Layer 5 of a small transformer language model trained on English Wikipedia (8 layers, counted from 0, width 128). Numbers have three digits each and are written without spaces.
Take only the direct path to the model's output, skipping the later layers: a vector added to the residual stream pushes a token's score in proportion to its dot product with that token's output vector.

Output vectors of the tokens that the questions are about. A number n stands for (n - 500) times 0.0041.
"\"\n": 440396487597536497470451608513401539612536636641493519466464417530457526377679500620607470554329418602423573359477448617425485507455497396617278402471601425774497500378571336468571733576488539479588509385548512426446549540655673538446623552321522488511410613635622567532462420404615445446483504449568555301445669423478602284593489677480525464622695357464451878520527561513350503392313
" continued": 409502575628447602574433537519471431458509514518588535531580449556580510468583490489536548509459590449668493597529416565611464591543455479564310521368506480312305500549559478579403530498446556473528669564656492548618532348582461510502452468511491516317488581431456576447351525506540443504405594614582381475466587472409445556498549447568546431502430452449557556555365486484482488465505
" Binomial": 265554761500693415592641619346553616482477696316563536509572453563619566453306550511695680895460283356513441510445473687527443751836597373480162543506412355491421500411428419527510608413487432546607490489514458512665592461564600526639589480416488580221411702503427420572474348406588622372507512563654650581588513537432587539357508689660472622527716429464588806576353547531433469450424
"',": 383630569515578433590374601587389495640511616586552481360485460508460629416584518478696510582474393363477577424468542698508547573480509410637354546399550392543465500389467542392559500593463522525541608580690415495514647450668561537509414550533545403356622577520382407554505672532423427601468478477578567447457530287549537397488577574465536550441678478428421711503435520331599483427425
")\n": 609334523604470688439410608372273607562654653558569444495438553570553534464489432562481382543464582597374573582571462635511464590362480538542403611403646592715517500500532371487624654529513452391632424494367458478481675631520677526383466475367473570443443483640589437540646641397558457551558542573549581481517534472512497304416406593649417585488446485462466671526454473580459505462374
".\n\n": 620492440408387557470531453493453496460442450601405584349560607502469441446498562445603581334581394507635559506497498549522545474483512567545520386389397517550392500564400434473552398545564516502496444472477523497535626560539458481449491656571541432433386582509579455567427395352432515533554565576467458492561571528560521454451517522509547509500532509429530553540521510493592405446488
" crew": 358437637537496513768521592475338448552510609560455584544560382493612390574505446620376520553505512458660399528473452539581488532510401504412248521457395557428381500577693382506418498480371515432429555428643507515480580345485594566494498593500536600275582633403399340583415519517565490445466559460601551555515572437486394500604535632516504485517456476500540526529395542389584447465492
"\"": 448661508686473492423443640537515511615441507565478553500398382417421568427616529559607477456379458590396570360389448581376537371495513472690456444609540457586508500407595497372575544619491528506464533530563483476435462457599530459376533465406592449533506554601598632485420430550581437394440465414529571309482655437522575511622558493405552459682686470400338710510493457508544512537498
" singer": 465441536549434545634452622470361440502549544632528431481626551552545421500670320564576463612530535455600424620498503439518399598651546467438233421568386495608400500542515363504505574421474414422629645339542514427666518383524498566647609614523657593395504641536422558483458518551468544354528431443575677413596543377390467468538583372502528574642671517648579601557480502426595484517469
"==\n": 557549605471444560646540545429356387640560540614684560560445549519416490492525508607459483566438581603651591495477449448548427588425412565448364306513421447636428500585558550459402575640397360500427407415409492455526519563537477432484667446415563556413552529446638574529374394569682415481333637476641283505476495579391348435467549467611488653406388481408637668531586520676357550417521
"ww": 441391561566325420516324443403383487428680658315567497358300333482417619585545638443695497979469479527537576653330238573568417522373536503473310274157345442609507500553472223494314558276353347509528658387500541422594416385563453616747620550445455509357552661490416421524465638484523591484433564482564405515617514387386570638523553737699269722558616533468585828536332527470386377447344
" magazine": 396365540486429585590468507357412341522506604529516415482493480590454584616651410568480320533540495624647445584462520452502401628645596470558376452387535463541367500546370574562548511620505479402514665487539455429632550432543516500482472673518527543304486718549535659574457535561568534594478529680567553547580444345418471544436626449559545606619659538493600566526463537420496466403451
" chron": 493270563514497628624497514353381456492759542493567467487607433588602628418599352597520387506390497331496418584520385469511483685423531540364159520552355469490347500562545480642455611428555519440533574381621577467532415471530454464462563517510474436298449652473495663539377517482804553518487493622674526343429644471417466482489595636563489521593606419596495615575353553555406479491285
" however": 362561670578561614611525512525591468412596669470668604641588551557582521413466574473641470600465490451723595563560485558627324476679545539479254453481372438428510500471517477524525457466610421375606490533574541437723553511582418502435496480453482506486532589375448588580556543368605546574375444594595457421477606584276348554477589481524647587502512500387476584581390563521508437572528
" include": 441387621573394593457379525422406615439517566554639565513399500597550330585657431531556490494366645272671510516517478579612362717524503583450160390519582367505406500536568268586514500512556453454533465570712548573496620496567468500463520480407368424378493665418493403620429497483666529657531550514553286483355733548427457535338531513457518574515581530440675681539540488577394479375359
"\")": 440541584769518576492305716476379425677520614604568482538309359412521571394677426526638397652322391640348503536394459612452503446493485434762250571559600404548451500346600441277557497432422415432622575707496513476561590381530721541366524407221497548293473686661569633483530555485558512476296552456613493355537791344465470363532513526533393512787712484500423919538404568469618471584509
".\"\n\n": 410583592583477497483415592509419472498450540594426582388508477523541500449644520504736561471447343591543566415414472597474479431682533455667383317404409383590408500406510370415548454605534548520570549436511532455535618421519502520488527596555646492358417736563578548585322367450413513528429524495537398414633695461511556479534576573510540448684705415477478758591441517502535344492509
"]": 482642558671373653596389479610400369642431523545342481494389391503460692466562464497699399626451339623409569500477449728598434656420405364555402229394605542586537500362570355372650545497469442505569577562447434463562743474576629614315524476382578493370531560610583439544564642645383477593361546524550564349638475376504481484578588492551434418666603475491466680520402495435533364550529
" |\n\n": 336502531463427550502459420502469451496540493582403426517511546654522541485446554403584527691625556477428662369562441701475529732514529521350398511370564529563643500442394401429449508582603393418487524412419504476475585457392504457428400529512506589457449528502594392661496523516471382450605449473599525516389526587588525550538541604543369490500510512447523560496470577498538517585482
"\",": 471675495697413500445396703533454498623442602671591527510409409451515510420622503530674530463384391561462515428351533558486525390591567444715348424516481405560430500427540494409594532600479510493598526530520597438496670416699526502389582484429564473396443670541564691527383470471581478461388513470513478300545723389520586405554567596448518463701661515462376818548544441525500464489543
" wrote": 340455492626372577561433490526377353539536529500643465546485553655575575401526470609530420544438507372747440625515567430582455660588559461578349515407510414463467500591517506599583596536445560440625643481579419533630583384637472516444533602511642594363510678547488647551389482603665528547373571591524449470482531513471381571498549439645516495491597422580660655519432456492458514419379
"though": 258442581661402426493503478428415428547470550352746514556572291475602316644596566409760369684365379351686534630423344571617452492548500426572444437418452455439448500359373350495547560424376406415555625441721537503531587236635557561371466564437388421217572643545401570429447773503520592537419447576602332552639410542334431509399621413451465578449738451506644819542348550559473512714497
" said": 410502506630525575579363528551502323433431502502646525573541551646601513402486486506544409505477505504580498507538442610643491581589487468516336484378502387446465500518656468558536573599557545498623655470551422518621573392659439513437502540535623607338547658557446694556399530482722506533405541583505425439527550488420379622504540483637502443504620489561579557524473471481488478420472
"ful": 386418437538465453672348644475548538486662490492657494497367422580661580622466558399497506478430539527657454535308429572594458469680500494394296446227334363520490500268576288325379416355515563497494599591415509556500490476536455508508360588535462404506289580424357497566613471654746523399385531439554352821553635421434493503554670573379533406659709485354589940516474370446533307535413

Output weights of attention head 3. The head adds the sum of these rows, row i times number i of z. A number n stands for (n - 500) times 0.00093.
o0: 288310570435477463488527387471653517391537429462517548461483572586427572455506614458442539524566494402663575578747557578497566552568654593458540632594481461442531145490383431518474389324618545702528597492508467658646435453355507582568407542536572513483532487484398530597464523554577573378475496476440602471441578483435523464388448442555512507492551308571575366341376561488589652581517
o1: 458735479667413545479395583615499493508402468365432569478485372492457560464579533548547525466484434644427502509541393520442597422544497483751605424513544446537523560390471539340544451589422607547589556507491341526514569477540488494486469421396682547402494565707541490448508433562471495583334399488507459460660660394589496630468593471477483418633696537557500662559524442442743459466506
o2: 592405668557499462476503492369532412537549549556537482528406448486638526366522463612361465491501537735387461551668587470513517423513618530528595478585523495664564468414591466575492449438528446463472457493388645537496462525367555551408616484410594647422432494519674498518464388447472594464475570569480442505469535527502543453422384580579341528503471492570477555519488557668401435648678
o3: 570516314429497532446496492467393476480572496582357424351542445515473467525572496499439459515517470454450608551555421483541525516457505614523589419457535531536455212511470424579521484595530619392536442478440328431329531510565659398402332619494523528535407511656577400510565486382462603440604497565475602493618483593600551580444517489561433601514606468457440578745516558603680375457499
o4: 455415505336529456604554317628523430376524397478355530546556537549677491514470425334398538626573525274569425576586512475626392576462462590260440458423505496462480603518487390476447364463624443515402480503547572513508472406415468663512342567661425670472535455513378387570551605495526566433613534578546484628565376573418420536554556422460477585407538513541422302434486600472652480650460
o5: 490451462710528471333475512591500447375415498563621493458484398335525383539425452574438559615536561487441404501506528424374651429568492459427587479510492437393389836443453520451456316513644522384484551585379628431534448470375606417549569472500645658386142397644641590480403284480501546417542487449488578371362548550717602474439516508389447479539679523450377454454436559604533488540518
o6: 383507441505510391469549530602581552331443471579387514540679561500520345471596472455432572546497507263547411554507396462456549516604456517398519510382443475365488269475540353466383448505577394593535512494666660555466408312522470598513438619596505553535377500466506611498472425489515539400540460538570512468462591567479476570592615487389589451579653408483557398643448545402591575488427
o7: 453490545561495591466415591295602483504702569476439519483502535536327670442539718483452496594598533451559625302514581596563623560462595632498383585477476541649628289543357627547479493462570448448435577473566413603484635562369613377487456715464483500525614516370493542544488626549450402482548433401377564521415531500597594554386496471638358549398511549506608548217486484563601528506372
o8: 631580348412403449558533422458477409659475290622356548502460551473462515536457640586475500514462362519492534385420485569518458499393329566486485250515490463632545661471587535478484661603511469655351376387416517501385505582489499491412610529607433486491621544473648438548481432539456334422536630481602385498501457509447530453614512535558411574502522343509394526490678474434312399477412
o9: 415505349436433431398522562556442597345421591736529461629580554507586433460431365394468486364445580372471395465536476420453430378670409511360472590457453525476625848497594456491519464583627459608541489496579655567504430380663436390422594522620435390612549523430507595644458407508551472417547372546549592511370526644436436617526501618512523466543500456367541397552489445500509645363518
o10: 551445457496527438451461435580573382553444408514362498384434457401434499524513581549536530624540356583486526401487591549497607561406366434438585338508532458635572629395515527506490581466528463516356478459400552486433522563375639527455559548424543563504458433585576416522567436549343475468522592475550552374418433534624634430619580463500345457552521427537372488383521608454425412620444
o11: 546426527542605485546459578473529513582565511603515295572472398427531499499501527595393522413456496624425408288375552430460432360550531548484351415574488458623464367470615448612412597510427441482527505347529615410396323542473552464523645418444383461595468484442589617570437376471492589345475493434534460430440495648463559459646508588515415494619495393495425593438496523586244463641457
o12: 527650416475235516461510428577552336493358331488460550491515608525320536605469569388674496598603412489610617681578536525621440636505464341461652357322522523456458379597412627448534449611506548601408480484395464490595708490634456429448353625537619506405532547487548502505407533512495375696536509551615486564439462494602445657389614492545505511414455527400529420606549493473483450375614
o13: 455618337479457427493546642593506567558351470608477578555549467481449452485534601632575519458433414388453499321424415464401562483518548359694523442580499414491503604449416596462496650647467666560508471412620511548492525396679341422515659602603503300495399661494422665449428341530524388422436455494475424291414546486514596453604589548374759472542533420460484717607600494446421600437347
o14: 440557499687513539498420606685427536591441595538445545634460433575473589387621483488525439411407489600399489306635478681436435415560461570585357501647561567603513734378596403333610431524545517591641566570456390590618418480532438482415499340349557404560550568631451518569582507598612554472441406416513541422575707349427444489506450590412467385629535424516399606411407478558560577505436
o15: 333499625320367375515408544566471480526443543358572344454457516540404591587601629382689588450605323425588560397520536540486513426534568287525394492578482441441476266399471395581564756598593583466554473533567489547611497443658431574640540546459482339580680598435398547493356510474322597636552436495442452554387439512456520494562494588384675380481571543402592600525615520401350503397578
o16: 403580550523592486479534583521560454498680582274385455505525506566595504540533510499443494572506497405420458549502531511538579562470495432568473592574449476438498584456466514536559539533419492452543349462609406639465450462520534635426349404418626656471486563550514576474569531475362612456531578595379371520588439482519440554479622420502518479303506551511504521568460472482596400727491
o17: 556593448736565441492398664462475499566524646511545456628476420435514620438646504669509476361406500705274378512369461435435504410531568409761498520706553476598556397420612587489536564644422503496476461441526548475480460564586550454403513425375549393438521584555575693444504422519521570436385452539543477405504598449490494467525456537559478476618519565562409716548468424638460468509444
o18: 489425463448646449527507401594567448462433440505394511403537456438459443421499428513415496515541542436557475557630414438491494520503398412361514337475564592546478523445474497568368600496463469577357670458484535447477429494406494429503540590535461455536433407478348395552572489520455522557445538454482637418484368485515574467608597464473535404578473304529445571336536644513527513529445
o19: 310448476511624386526457542629558556378546697620436380437611556443572463391645453507562670399488535263505469383508466480382634422509533499441414594530475564383437534369525361669506525501542554455498468582714690554446397470658596550506373680561476318619476511510466607477470497439462666371680393437285685461372553487505644386615450532429591451566696417391535571502359520437569603496454
o20: 582503527392533498568677464270553438607591271499645513562504511432424409544408521588392494516466524463576406438442501448536399417536565549482442437533386490477406155666588682628347555490415367612374400433448605429457367596448426523530558405581435495537567422260589634487371475492617520403475615478559420511419442496383458538466574408539510625425416373512477447418596427524230447549499
o21: 516417517481615562385580590483547650615511534609381451475497540492459401546627576503499560560466495496483544372355556551424448578513571538552418598505499512492380195528447445494566564418551647563610550457499368530494497474530494441447561551535475355538325479576555698448590435430567437427485479435515659348502681415507581430495515525457541474578504297542427617614449552419407601594599
o22: 622373582391390454551540426492527511595352360571376533607478595545484556553529585443530518595552307674566591283485563526493441466459510562457361331465475416597698410546472339375478577473566438414462482506310445494531528455273333423494725493499434501532552523512551300507423399562475332550458539473514403578488582565441504435597348705466428509641444518570514553399701549413377538530544
o23: 516562569593476559571587511389463582504640687447564583433515665496498433476569434616343534412419553366529482575472443462373596459438426598612441580471413472359372752563494487634557587569425643355499451594547471581379483478437442468453372399479548629433392455570568456412541579486584481577557640489411545483569463423534497456563480276442513588430514667479554486636463433485597465480355
o24: 462520586377525519666548503570504622501496496443469588587602608422530462517455562520483612447528507483611518433368494427534431588442486511517474389390448515441584975613479522544514584579448531462387596506500504495566557481559428570490601609657388511544576518449442420421515548634504425580476526479457346601454456488528413470654518487440671462378403637542649416510591517337440513431500
o25: 513378498378535405460614565360557444402551346617494562518637626487467579425407598634470623603566516494617571403567409397541548446617552547366409313523414401545509127679361558580410488495636358562390549405496492584440361519364372289513554600626563560536492587446498676609231347495610426303512494477475459484501575541390541483441460650673376589561590313522509516366669495511351534450309
o26: 534329591517627469455644670549456653489553516489690507587538471516557394456448450509357478440454517548476548571669481470506365488625542518532573616515416460449450637511572481604401454517578501466623523464390567495599490531550600517485546500523441543572354474498438421524510270465605566435412581510600404525397632524419332510360380620512635401429469422519521442685445497653343489463536
o27: 604334488385491659425549469448347564385610664505728511449563618621565416555384337408541444390577564354605526787571530481642479583536522501375558743355505582396393514696428480561479476416569598385540492604459445540563591498649441451528375523588430499550411493427427491537450630291566599569552498581443555566490458624485481423330378564567539491273399516405660306667453520626470517355431
o28: 581447523482597578447555597333358609525738762386505544441555646587434506557510530534351416387494474353344596678712439539533630516418439539434433737434477555596585714440373398632570573555602435290707452497442300583532653529458626445453392594568494597523427539602423391539544591369411652507637535463436553585412512418534517439352378556505524451431506576482515353633404550621532490419366
o29: 649417433449425391554447443451475415574516368492438494437368490486367583537520569498446406552544456548469535467698544514518465485435420414359405389552513526620559581347386521480515477507515418498503457442389427380486426600342605506460583478498479523538635405527377411471482470491430476594662550410630514487416433448556610514535486553503433431687502457503327495413537583437477542475515
o30: 592427439563469580435553560169440525507646496480693607528503484510486456436486442540344350489434667480545459669609550416552479472483557582584448603590516528439478103687459568424413384430503473440546451632505460581448402498314401277551452374425499525436428514435468545464501521414632372483455584616638476449560494474369487530318473399535431661459347626562568500514586407639701573412341
o31: 311512536362451379531420364663573410461470440424271541291491489503573501469536622416619633540583405414592626583640480499531548578476430387407602361407555540566510427297416435535469460487522535532538537486570493562478531435529604602581416705543514507530589527534428328514495549442354549479539534471385473537514467580517584482553556535517548414485618388507548499541477533362629427555530

Each question shows a token from some text and the vector z that the head gathered there. A number n stands for (n - 500) times 0.01.

" the": 527590535550508489434518416424453465488404543466528533475443451518477514406426457491534526610498
Which three tokens does it push up most, strongest first? "\")", ")\n", "]"

" L": 605534477524543416538546484439512511551424474511474492530495537485533408399576455428374571520528
Which three tokens does it push up most, strongest first? "ww", " |\n\n", "]"

" Un": 492490425559519410531482496533477539514438505516506511530528568463453429416579524488434536566496
Which of these tokens does it push up most? " chron"

" |": 496525496557478504493559486502497510551445500470500497494512511513501484457632442450458522545482
Pushed down most: "though"

" more": 500479495497507441496517415545369529487500531524473565424504508490506461498521508600503408535410
Pushed down most: "]"

"2": 472589575578488459388483486497523469473374613371449579529385395435486499449371496507608519586469
Pushed down most: " Binomial"

" journal": 494489457483564518584428490562481455559476440447515473531497568496427473500516469538405425517463
Which of these tokens does it push up most? " continued"

" ": 495500445554612435590510536587548466519461482490472408588522389462590444526530413452521508416600
Pushed down most: "\")"

"ian": 482507455575477510488560476468522471593465428469478487535490479510470470478596430544504532549508
Pushed down most: "\")"

" of": 512569589577464474337504484449531473477353604386465577497357409468476477408388504517613557590455
Which three tokens does it push up most, strongest first? ")\n", "\")", "]"

"out": 509546606561443481353508517476567506470364595373458583515381436471480502394407508523640564577459
Which of these tokens does it push up most? ")\n"

" (": 528527437524475566454558532424528551527480479507499496500473553494453414402644459484462549503488
Which two tokens does it push up most, strongest first? "ww", "==\n"

" in": 513556429577526418509576473451510476591457509549452498570540460495548430407563377421412556512557
Which of these tokens does it push up most? "]"

" season": 497515443538472433444570408490369517512437538550453517412494502484505428447533480544438465551432
Which two tokens does it push up most, strongest first? " however", " include"

" boy": 530495455451517444501571405552361476473504561515504544400544459487498486538478494584500383516433
Which of these tokens does it push up most? " however"

"le": 498573410549533386501608493469509453587470531525475513560526427481545419426631346411417523503546
Which of these tokens does it push up most? "]"

"un": 546534482511535538566512533577523505552442531475458482595543478437492457507575500469574553415549
Which two tokens does it push up most, strongest first? " |\n\n", ".\n\n"

".": 550486461468534449506533360544310469507466512575489506407556509457505495525488490596464400531440
Which of these tokens does it push up most? " however"

" B": 487559477578420472471569487504473480606470461500486505465489510510490488466633440483468491543471
Pushed down most: " crew"

"ature": 556520489565508481520533476406533509480538511530495545590552479539544476446610456401505580565524
Which two tokens does it push up most, strongest first? "\"\n", "\""

" is": 547475471455524424501573361553322496477462559549504559375546492476496472513497515615502382529404
Which of these tokens does it push up most? " however"

" their": 544514501558526529535447468432485502577444462573424460517516594508591468401563433401370564520505
Which of these tokens does it push up most? "ww"

"s": 513557447518503465510509482433482517497537554504507549551554495556522454442608415386404498523516
Which of these tokens does it push up most? "\""

" not": 534513475525519529528475466497446489569498511559417475507552518490555479444559443484406506477517
Which of these tokens does it push up most? ".\"\n\n"

" El": 442550441545398460461575499534483516545510535476489526486497516512481506495570521542515407530474
Which of these tokens does it push up most? "\","

"om": 532529496554513505500575521461543541504431543479472509544532498469541435462594480409495591473524
Pushed down most: " continued"

"ho": 556543503509513539526524519532529498540433543465478503565510474456479462469564494467575550454526
Which of these tokens does it push up most? " |\n\n"

" tw": 470564412535498493444614522392533441531512498500536498535470498480630522482653279377470560612465
Pushed down most: " however"

"ct": 509564517571501502538509498486503476606526459518511525461504443515546486447617449503508511514526
Which two tokens does it push up most, strongest first? ".\"\n\n", ".\n\n"

"i": 429559430544396461467605484547471522530511546456517543475523514513458523494566508540515359542454
Which of these tokens does it push up most? "\","

"al": 524509501466483476502554362518352532451480535599506548425574490459523501533476500580508424489464
Which two tokens does it push up most, strongest first? " however", " include"

"es": 588543496485513541532542504500539487539446540474495488555499473479483448459590483448553550459535
Which of these tokens does it push up most? " |\n\n"

" th": 527497504548514501487508463479455498538491489535454510486554518484504475459496459494442486491505
Which of these tokens does it push up most? "though"

"ua": 638551344535564462663439346492420365579580435759505393538557388453533577520410399659505476591591
Which of these tokens does it push up most? "though"

"ton": 453517414550478422492549489544469517507444535457535515510529551478440492478573527532500437562481
Which of these tokens does it push up most? " chron"

" Che": 434549439548420468469560497541485521542489530460504537491502516494474498491579524522495428537470
Pushed down most: " |\n\n"

"ist": 530486471544552470556491431482493508478477514514490522579572480528523456463555481450487558554511
Which of these tokens does it push up most? " singer"

"ive": 553519499548510464514540482380558522469535500517502553611530503542562464458624450362479576557514
Which two tokens does it push up most, strongest first? "\"\n", "\""

"26": 371554474521473469468466522441500551472493479536582586456527507387448573537463484408494518494519
Which of these tokens does it push up most? "\")"

" M": 480507427560472453503530463541455536563436482490501523533501565457392443409605521514464524582481
Which of these tokens does it push up most? " chron"